Layer 4 of a small transformer language model trained on English Wikipedia (10 layers, counted from 0, width 96).
A neuron's activation on a vector x is SiLU(gate . x) times (in . x), where the dot is the dot product.
The model reads these tokens: " year" " the" " team" " had" " one" " of" " its" " best" " performance" "," " a" " " "3" "-" "2"

The vector x that enters this layer's MLP at each token. A number n stands for (n - 500) times 0.0076.
0 " year": 572 469 759 473 497 537 415 418 516 369 461 355 502 183 282 632 448 601 429 493 218 587 585 742 431 504 455 545 394 457 484 716 582 574 522 528 624 701 418 543 664 612 539 687 517 543 435 668 575 578 497 589 516 395 724 466 430 553 527 664 467 519 341 465 486 597 343 563 554 330 613 482 445 585 449 415 344 592 484 474 385 173 574 652 51 347 602 655 671 527 563 369 440 430 307 575
1 " the": 543 486 739 360 506 478 499 481 317 225 363 310 577 401 353 612 443 463 412 437 367 527 530 805 618 415 396 424 398 535 484 621 525 495 422 466 485 725 413 569 640 516 573 630 493 439 503 442 672 551 389 525 574 360 500 759 518 455 555 560 594 450 448 428 511 550 412 555 326 310 561 436 525 609 427 466 371 623 599 391 460 119 641 469 26 458 597 532 674 578 491 442 553 348 342 481
2 " team": 675 426 765 588 548 163 490 375 458 370 594 455 563 144 348 711 457 610 392 542 279 559 677 707 471 487 582 561 599 435 589 720 414 409 638 349 462 757 568 570 644 551 465 580 498 440 443 697 562 576 599 595 565 359 761 532 420 471 414 571 601 364 353 411 370 589 350 556 409 465 479 583 348 406 392 388 529 488 461 502 396 169 595 489 99 384 632 621 577 539 512 508 480 409 478 699
3 " had": 636 572 708 438 375 476 390 582 421 398 645 417 390 644 233 747 402 570 385 395 351 456 643 726 581 351 574 631 559 558 564 724 365 467 600 499 509 574 461 586 804 354 385 521 509 579 577 612 540 731 484 668 553 390 860 623 599 557 529 374 427 541 511 772 459 408 457 653 333 340 652 635 498 515 301 475 486 555 629 455 216 319 543 409 147 600 493 663 618 424 576 560 583 221 361 396
4 " one": 607 408 748 418 467 549 334 382 200 421 534 323 506 354 444 571 530 584 318 509 363 516 679 732 582 529 699 361 531 330 544 683 733 510 483 558 449 819 561 567 646 504 442 715 519 401 556 560 641 698 451 613 616 506 778 597 633 348 480 648 337 576 368 486 457 463 573 385 375 410 504 570 456 525 527 364 420 633 611 400 493 84 522 410 134 456 537 473 586 567 750 322 516 332 503 750
5 " of": 580 336 589 404 613 569 424 580 500 630 738 327 323 615 565 651 418 382 348 209 348 362 382 746 638 483 481 468 533 690 407 701 263 466 538 493 454 658 448 553 743 452 479 604 557 436 481 419 504 421 691 576 395 333 808 619 636 387 587 666 721 510 560 435 464 339 372 485 429 304 384 494 506 348 520 458 284 341 512 711 371 168 639 233 194 264 464 573 630 380 600 642 577 494 445 458
6 " its": 492 589 652 400 676 467 470 494 328 304 381 370 504 374 406 622 346 348 423 410 333 707 622 722 616 435 573 416 454 477 573 709 485 556 503 516 596 732 351 642 687 509 467 613 536 531 480 653 649 618 400 513 615 428 564 745 325 404 511 507 601 403 475 498 287 560 444 524 209 404 475 581 413 532 405 423 271 635 628 416 374 133 548 469 45 427 554 518 660 515 599 402 606 381 453 585
7 " best": 490 495 766 507 439 394 305 551 395 249 420 424 303 253 523 451 438 609 252 547 423 468 607 713 648 552 534 562 511 526 497 671 600 642 619 487 557 700 543 317 692 394 520 555 540 690 312 690 600 733 432 623 600 421 722 636 589 496 446 694 436 506 219 349 477 582 451 521 282 212 489 550 355 558 596 263 458 598 428 604 354 232 548 364 168 321 570 582 632 595 472 453 486 383 500 808
8 " performance": 542 434 877 485 383 360 491 417 450 382 545 497 465 160 433 675 631 400 418 464 343 550 576 762 473 676 531 564 708 514 609 645 535 568 538 464 542 711 459 596 723 463 399 531 362 491 200 745 496 538 487 588 603 322 654 540 497 475 498 582 587 409 349 404 424 497 415 494 410 238 438 544 408 484 417 270 344 436 477 302 431 279 637 436 132 320 688 474 605 525 386 501 632 372 435 521
9 ",": 634 375 646 292 410 437 557 464 441 279 499 372 434 235 296 676 562 635 514 499 323 549 454 926 555 497 757 595 393 482 455 697 555 539 658 425 544 687 466 582 711 515 527 415 499 609 430 514 495 445 466 611 394 349 476 665 536 665 653 609 488 397 430 480 501 421 330 471 550 401 584 468 476 399 414 408 422 627 714 496 536 264 595 416 171 494 583 439 604 533 502 494 448 393 345 756
10 " a": 635 593 584 278 500 604 382 458 251 399 363 410 526 454 388 604 447 495 311 517 354 585 547 756 691 592 539 363 489 415 400 611 697 504 456 460 220 880 548 556 632 385 528 491 502 441 414 411 588 489 301 646 612 420 553 646 648 436 647 578 494 438 455 476 381 489 502 633 381 361 610 472 383 442 540 373 595 653 675 466 440 207 494 420 78 437 568 626 545 575 508 580 522 278 545 576
11 " ": 560 532 651 95 602 408 359 604 355 344 509 359 429 115 318 705 565 601 227 387 348 737 495 705 538 511 554 297 485 345 537 586 512 513 565 324 575 778 594 552 604 528 378 429 427 619 476 322 546 516 429 558 621 372 596 564 480 695 500 756 596 528 582 526 570 457 518 426 356 388 529 423 387 392 463 517 378 569 557 461 337 384 613 433 116 475 514 643 560 584 558 619 479 464 461 624
12 "3": 735 388 545 247 563 490 485 680 212 407 489 519 578 247 219 697 673 478 391 349 336 590 592 636 520 504 603 394 452 314 626 657 533 536 502 336 526 762 431 417 695 565 270 473 570 604 452 741 590 576 455 546 606 374 747 575 555 546 336 771 426 616 511 670 411 609 574 362 413 534 341 314 455 313 549 331 289 610 700 475 564 381 624 402 158 474 492 521 460 600 451 489 373 493 307 451
13 "-": 689 561 554 370 448 484 521 484 458 491 441 237 479 349 288 711 735 463 283 421 473 508 654 768 336 593 499 410 420 422 628 757 570 590 650 451 793 712 397 176 619 485 470 367 426 546 383 310 627 692 364 513 395 479 749 615 589 627 553 621 605 434 629 547 390 530 399 481 243 363 339 417 427 417 535 427 694 558 588 696 439 402 597 489 153 374 489 494 557 559 464 485 615 471 501 782
14 "2": 728 527 423 182 557 352 609 513 334 273 445 476 503 325 277 766 715 510 385 376 315 452 610 652 477 570 528 355 623 341 564 709 532 622 522 400 534 739 388 427 585 581 331 554 470 617 468 688 660 565 304 442 603 347 830 648 626 418 448 672 534 528 529 532 397 625 565 327 528 511 211 465 547 429 547 333 368 688 677 562 523 371 671 590 164 361 496 396 487 544 447 470 312 508 428 503

Each question shows the input weights of one neuron of the MLP. A number n stands for (n - 500) times 0.0021.

n29 gate: 340 348 594 657 504 398 466 623 330 394 483 524 437 479 582 722 479 208 616 418 615 436 557 385 307 542 427 650 679 306 702 584 408 643 534 510 558 409 400 355 612 507 623 414 447 614 599 646 539 408 356 409 654 381 605 565 451 420 548 489 565 452 674 411 493 457 514 587 364 572 517 521 396 363 637 596 592 359 446 507 439 459 556 566 500 754 394 791 606 386 660 594 338 434 448 656
n29 in: 376 710 323 384 298 485 496 504 684 239 419 370 554 553 583 677 735 613 609 398 484 344 522 578 540 278 308 515 394 594 265 448 719 459 420 542 560 605 405 455 628 390 418 292 504 414 674 397 480 379 689 360 307 523 717 553 565 584 368 592 321 406 493 289 577 596 504 700 421 360 519 496 242 774 443 410 578 520 627 440 496 664 631 616 485 469 353 410 445 673 644 569 500 577 357 430
Its two highest activations, in order, are on tokens 13 "-", 3 " had"

n73 gate: 485 613 564 626 568 656 576 545 408 588 571 425 500 512 593 527 465 350 424 584 488 588 531 525 463 423 555 638 562 538 460 475 580 369 477 535 632 554 469 553 274 768 177 515 384 397 593 523 239 616 295 333 671 547 500 508 347 564 485 553 134 631 352 531 466 425 424 657 515 473 738 420 581 178 761 425 524 556 611 759 523 387 334 267 638 787 569 320 417 351 500 315 540 764 591 526
n73 in: 486 413 531 329 742 461 571 533 451 481 273 528 310 245 679 685 709 599 458 731 777 519 428 534 517 380 349 347 600 496 453 514 439 667 141 500 486 655 263 580 347 704 757 404 465 375 382 689 472 505 700 625 522 565 361 477 726 447 486 582 34 821 407 645 566 738 244 307 504 727 374 197 443 571 232 281 509 364 648 545 478 582 555 412 408 615 590 444 293 679 491 546 262 615 357 500
Which token does this neuron like most? 3 " had"

n113 gate: 458 644 413 323 448 767 693 435 515 440 555 269 299 449 588 504 519 531 428 456 720 520 630 534 544 379 535 772 535 592 417 311 592 381 702 319 330 508 426 273 191 519 393 388 429 439 450 639 452 524 492 658 508 307 389 492 259 448 454 267 512 673 628 615 594 579 559 453 632 318 481 568 565 534 461 550 772 528 721 658 316 446 799 323 484 567 389 452 474 336 496 602 607 347 346 579
n113 in: 522 415 453 365 749 644 604 384 404 618 563 379 360 531 459 509 394 469 714 486 430 445 417 792 428 425 504 595 398 605 425 378 760 649 611 253 429 411 154 314 500 593 618 270 462 418 367 616 427 614 60 708 504 468 478 447 258 423 456 159 444 614 340 808 590 376 758 639 546 584 557 577 403 634 642 614 559 327 417 557 526 398 675 185 482 352 531 258 646 697 466 800 282 621 387 539
On which three tokens does it fire most, strongest first? 9 ",", 3 " had", 13 "-"

n158 gate: 443 568 407 597 462 594 560 597 628 559 521 497 413 456 623 399 599 702 406 634 647 616 473 633 448 526 593 382 745 588 573 324 588 453 582 405 493 442 418 417 465 371 238 304 755 617 473 536 742 427 490 354 656 299 698 439 604 530 568 460 657 378 457 557 385 437 514 400 429 374 429 479 568 420 476 737 788 507 510 463 460 541 531 597 359 428 328 563 516 644 487 607 234 562 472 566
n158 in: 363 531 741 475 373 457 594 594 551 305 493 469 353 362 661 455 414 568 390 439 601 312 483 433 398 588 371 465 441 633 494 485 511 749 352 572 665 632 521 578 641 689 620 490 573 686 380 553 479 260 705 334 503 574 524 490 507 493 469 613 197 462 419 726 447 550 440 427 399 586 630 564 590 510 579 441 400 259 609 593 694 618 521 360 381 538 357 528 490 386 370 622 412 514 430 327
On which token does it fire most, and how strongly? 7 " best", at about 3.5

n161 gate: 489 434 384 529 537 476 596 576 521 478 242 632 773 493 605 532 380 579 667 260 466 545 400 245 652 589 383 441 565 432 595 488 358 417 482 475 417 496 289 528 748 362 649 476 368 539 504 381 537 504 546 522 514 334 736 464 365 633 587 615 606 374 450 442 521 570 463 540 524 667 378 344 648 511 569 725 463 806 432 200 324 660 518 658 621 702 507 350 486 474 447 764 496 423 507 549
n161 in: 485 444 572 493 530 242 446 554 478 382 568 567 538 448 336 496 437 639 371 733 550 439 340 336 247 584 355 492 408 522 476 559 804 441 452 636 489 720 496 554 372 577 542 511 411 533 408 468 732 534 471 398 666 662 668 434 422 718 592 519 558 195 900 522 586 468 451 478 507 426 493 678 450 615 589 595 550 637 620 665 489 470 474 455 728 679 354 789 525 458 618 455 496 422 560 636
On which token does it fire most, and how strongly? 5 " of", at about 0.67

n181 gate: 490 490 329 490 330 643 429 277 539 510 625 540 287 443 655 625 576 247 371 545 573 452 392 665 468 578 534 821 384 326 429 437 503 414 530 619 579 546 600 523 415 550 500 494 640 441 533 465 462 534 561 449 555 564 431 540 456 555 391 367 670 434 354 536 635 429 595 295 394 354 487 772 701 290 384 408 414 497 389 540 582 547 520 352 419 386 671 541 539 562 432 396 582 654 547 359
n181 in: 554 490 550 548 277 471 387 421 476 286 632 455 240 647 443 629 769 544 469 567 532 402 406 622 338 465 631 313 524 669 545 363 370 753 442 534 520 511 497 413 364 401 374 588 539 714 554 530 437 476 503 288 693 608 658 514 379 523 534 280 593 429 490 503 625 477 524 431 477 347 473 566 397 653 664 602 641 325 510 534 443 316 334 465 583 317 659 482 427 535 586 441 608 541 455 655
Its two highest activations, in order, are on tokens 8 " performance", 5 " of"

n32 gate: 520 393 532 561 353 612 461 577 520 346 327 732 378 477 548 560 510 886 517 772 608 651 680 630 535 566 493 530 420 441 388 521 452 325 483 636 477 472 427 627 558 703 360 660 468 383 467 603 404 247 503 367 513 602 530 414 583 757 709 461 409 411 435 517 494 584 636 460 415 540 477 435 417 429 360 421 397 418 546 477 559 363 318 493 625 416 487 459 403 441 594 510 575 480 639 465
n32 in: 567 363 474 538 577 601 408 325 507 566 500 511 600 417 355 601 628 579 628 293 552 764 322 386 367 596 748 496 440 489 493 460 473 530 413 602 515 299 470 374 504 345 244 722 351 315 508 628 375 612 389 596 493 558 466 560 533 580 662 755 338 677 515 485 537 504 616 676 340 576 702 775 382 647 421 358 484 492 463 447 280 379 565 419 427 213 463 406 339 351 386 259 267 496 619 533
Its two highest activations, in order, are on tokens 4 " one", 0 " year"

n90 gate: 689 917 458 660 507 431 635 379 597 557 564 497 507 381 524 556 398 396 601 524 517 554 500 681 600 621 540 594 520 279 377 410 530 500 546 461 392 399 536 687 426 536 503 642 348 510 401 646 418 368 609 490 587 369 399 569 522 662 490 597 421 376 500 572 599 615 460 547 463 595 435 392 703 478 260 609 432 243 442 588 484 355 407 564 430 400 500 564 430 469 593 650 382 567 309 551
n90 in: 567 523 551 492 300 532 658 488 611 696 595 508 569 459 150 414 462 415 585 566 591 569 537 715 411 826 534 408 511 296 409 548 735 582 496 590 485 341 722 716 351 493 427 781 594 401 481 482 442 458 310 565 441 477 448 534 403 634 478 551 488 288 295 604 485 667 638 409 645 594 429 346 516 548 380 355 694 292 548 414 741 455 561 351 352 344 411 701 366 422 569 500 377 591 527 475
Its two highest activations, in order, are on tokens 2 " team", 0 " year"

n201 gate: 413 610 380 511 222 449 296 493 605 206 310 411 194 397 566 546 521 497 402 358 589 544 660 321 352 493 586 590 225 353 589 556 671 441 415 525 595 447 546 566 522 511 533 405 398 320 341 701 540 467 407 496 379 421 291 486 625 599 352 504 699 689 538 546 421 438 569 539 563 496 605 522 614 345 588 299 245 358 382 500 441 610 364 450 493 421 556 591 497 438 490 618 399 439 443 582
n201 in: 594 496 519 628 347 470 662 550 438 269 468 583 376 496 663 555 425 754 371 435 454 431 527 257 267 600 269 552 374 601 408 483 767 359 559 484 571 492 709 504 512 398 706 265 576 531 358 690 516 540 419 480 400 223 263 551 379 572 645 696 599 555 465 504 416 489 290 420 396 311 574 540 673 319 634 369 272 520 628 551 368 551 568 536 683 823 320 528 534 349 343 612 379 356 544 333
Its two highest activations, in order, are on tokens 7 " best", 4 " one"

n0 gate: 481 555 508 453 421 548 519 740 324 504 319 254 457 294 343 446 399 604 588 596 390 612 389 441 603 544 672 551 516 442 525 652 420 392 473 442 589 554 714 583 544 508 428 306 448 443 554 455 424 583 689 365 632 318 500 809 493 687 504 537 289 546 734 319 526 432 726 273 507 450 412 639 573 761 624 392 464 173 424 492 741 403 476 299 833 520 454 644 590 332 583 500 623 516 638 410
n0 in: 466 410 512 213 561 594 370 657 449 403 596 780 496 697 456 619 521 640 539 500 756 509 534 421 435 355 379 309 316 483 404 599 694 597 620 364 530 550 208 559 391 560 711 512 644 542 274 719 469 421 600 718 241 600 521 163 361 595 785 378 728 373 579 725 372 587 592 323 500 491 661 772 411 254 474 537 522 487 331 411 534 427 457 400 357 245 547 672 430 425 425 556 285 201 478 351
Which token does this neuron like most? 11 " "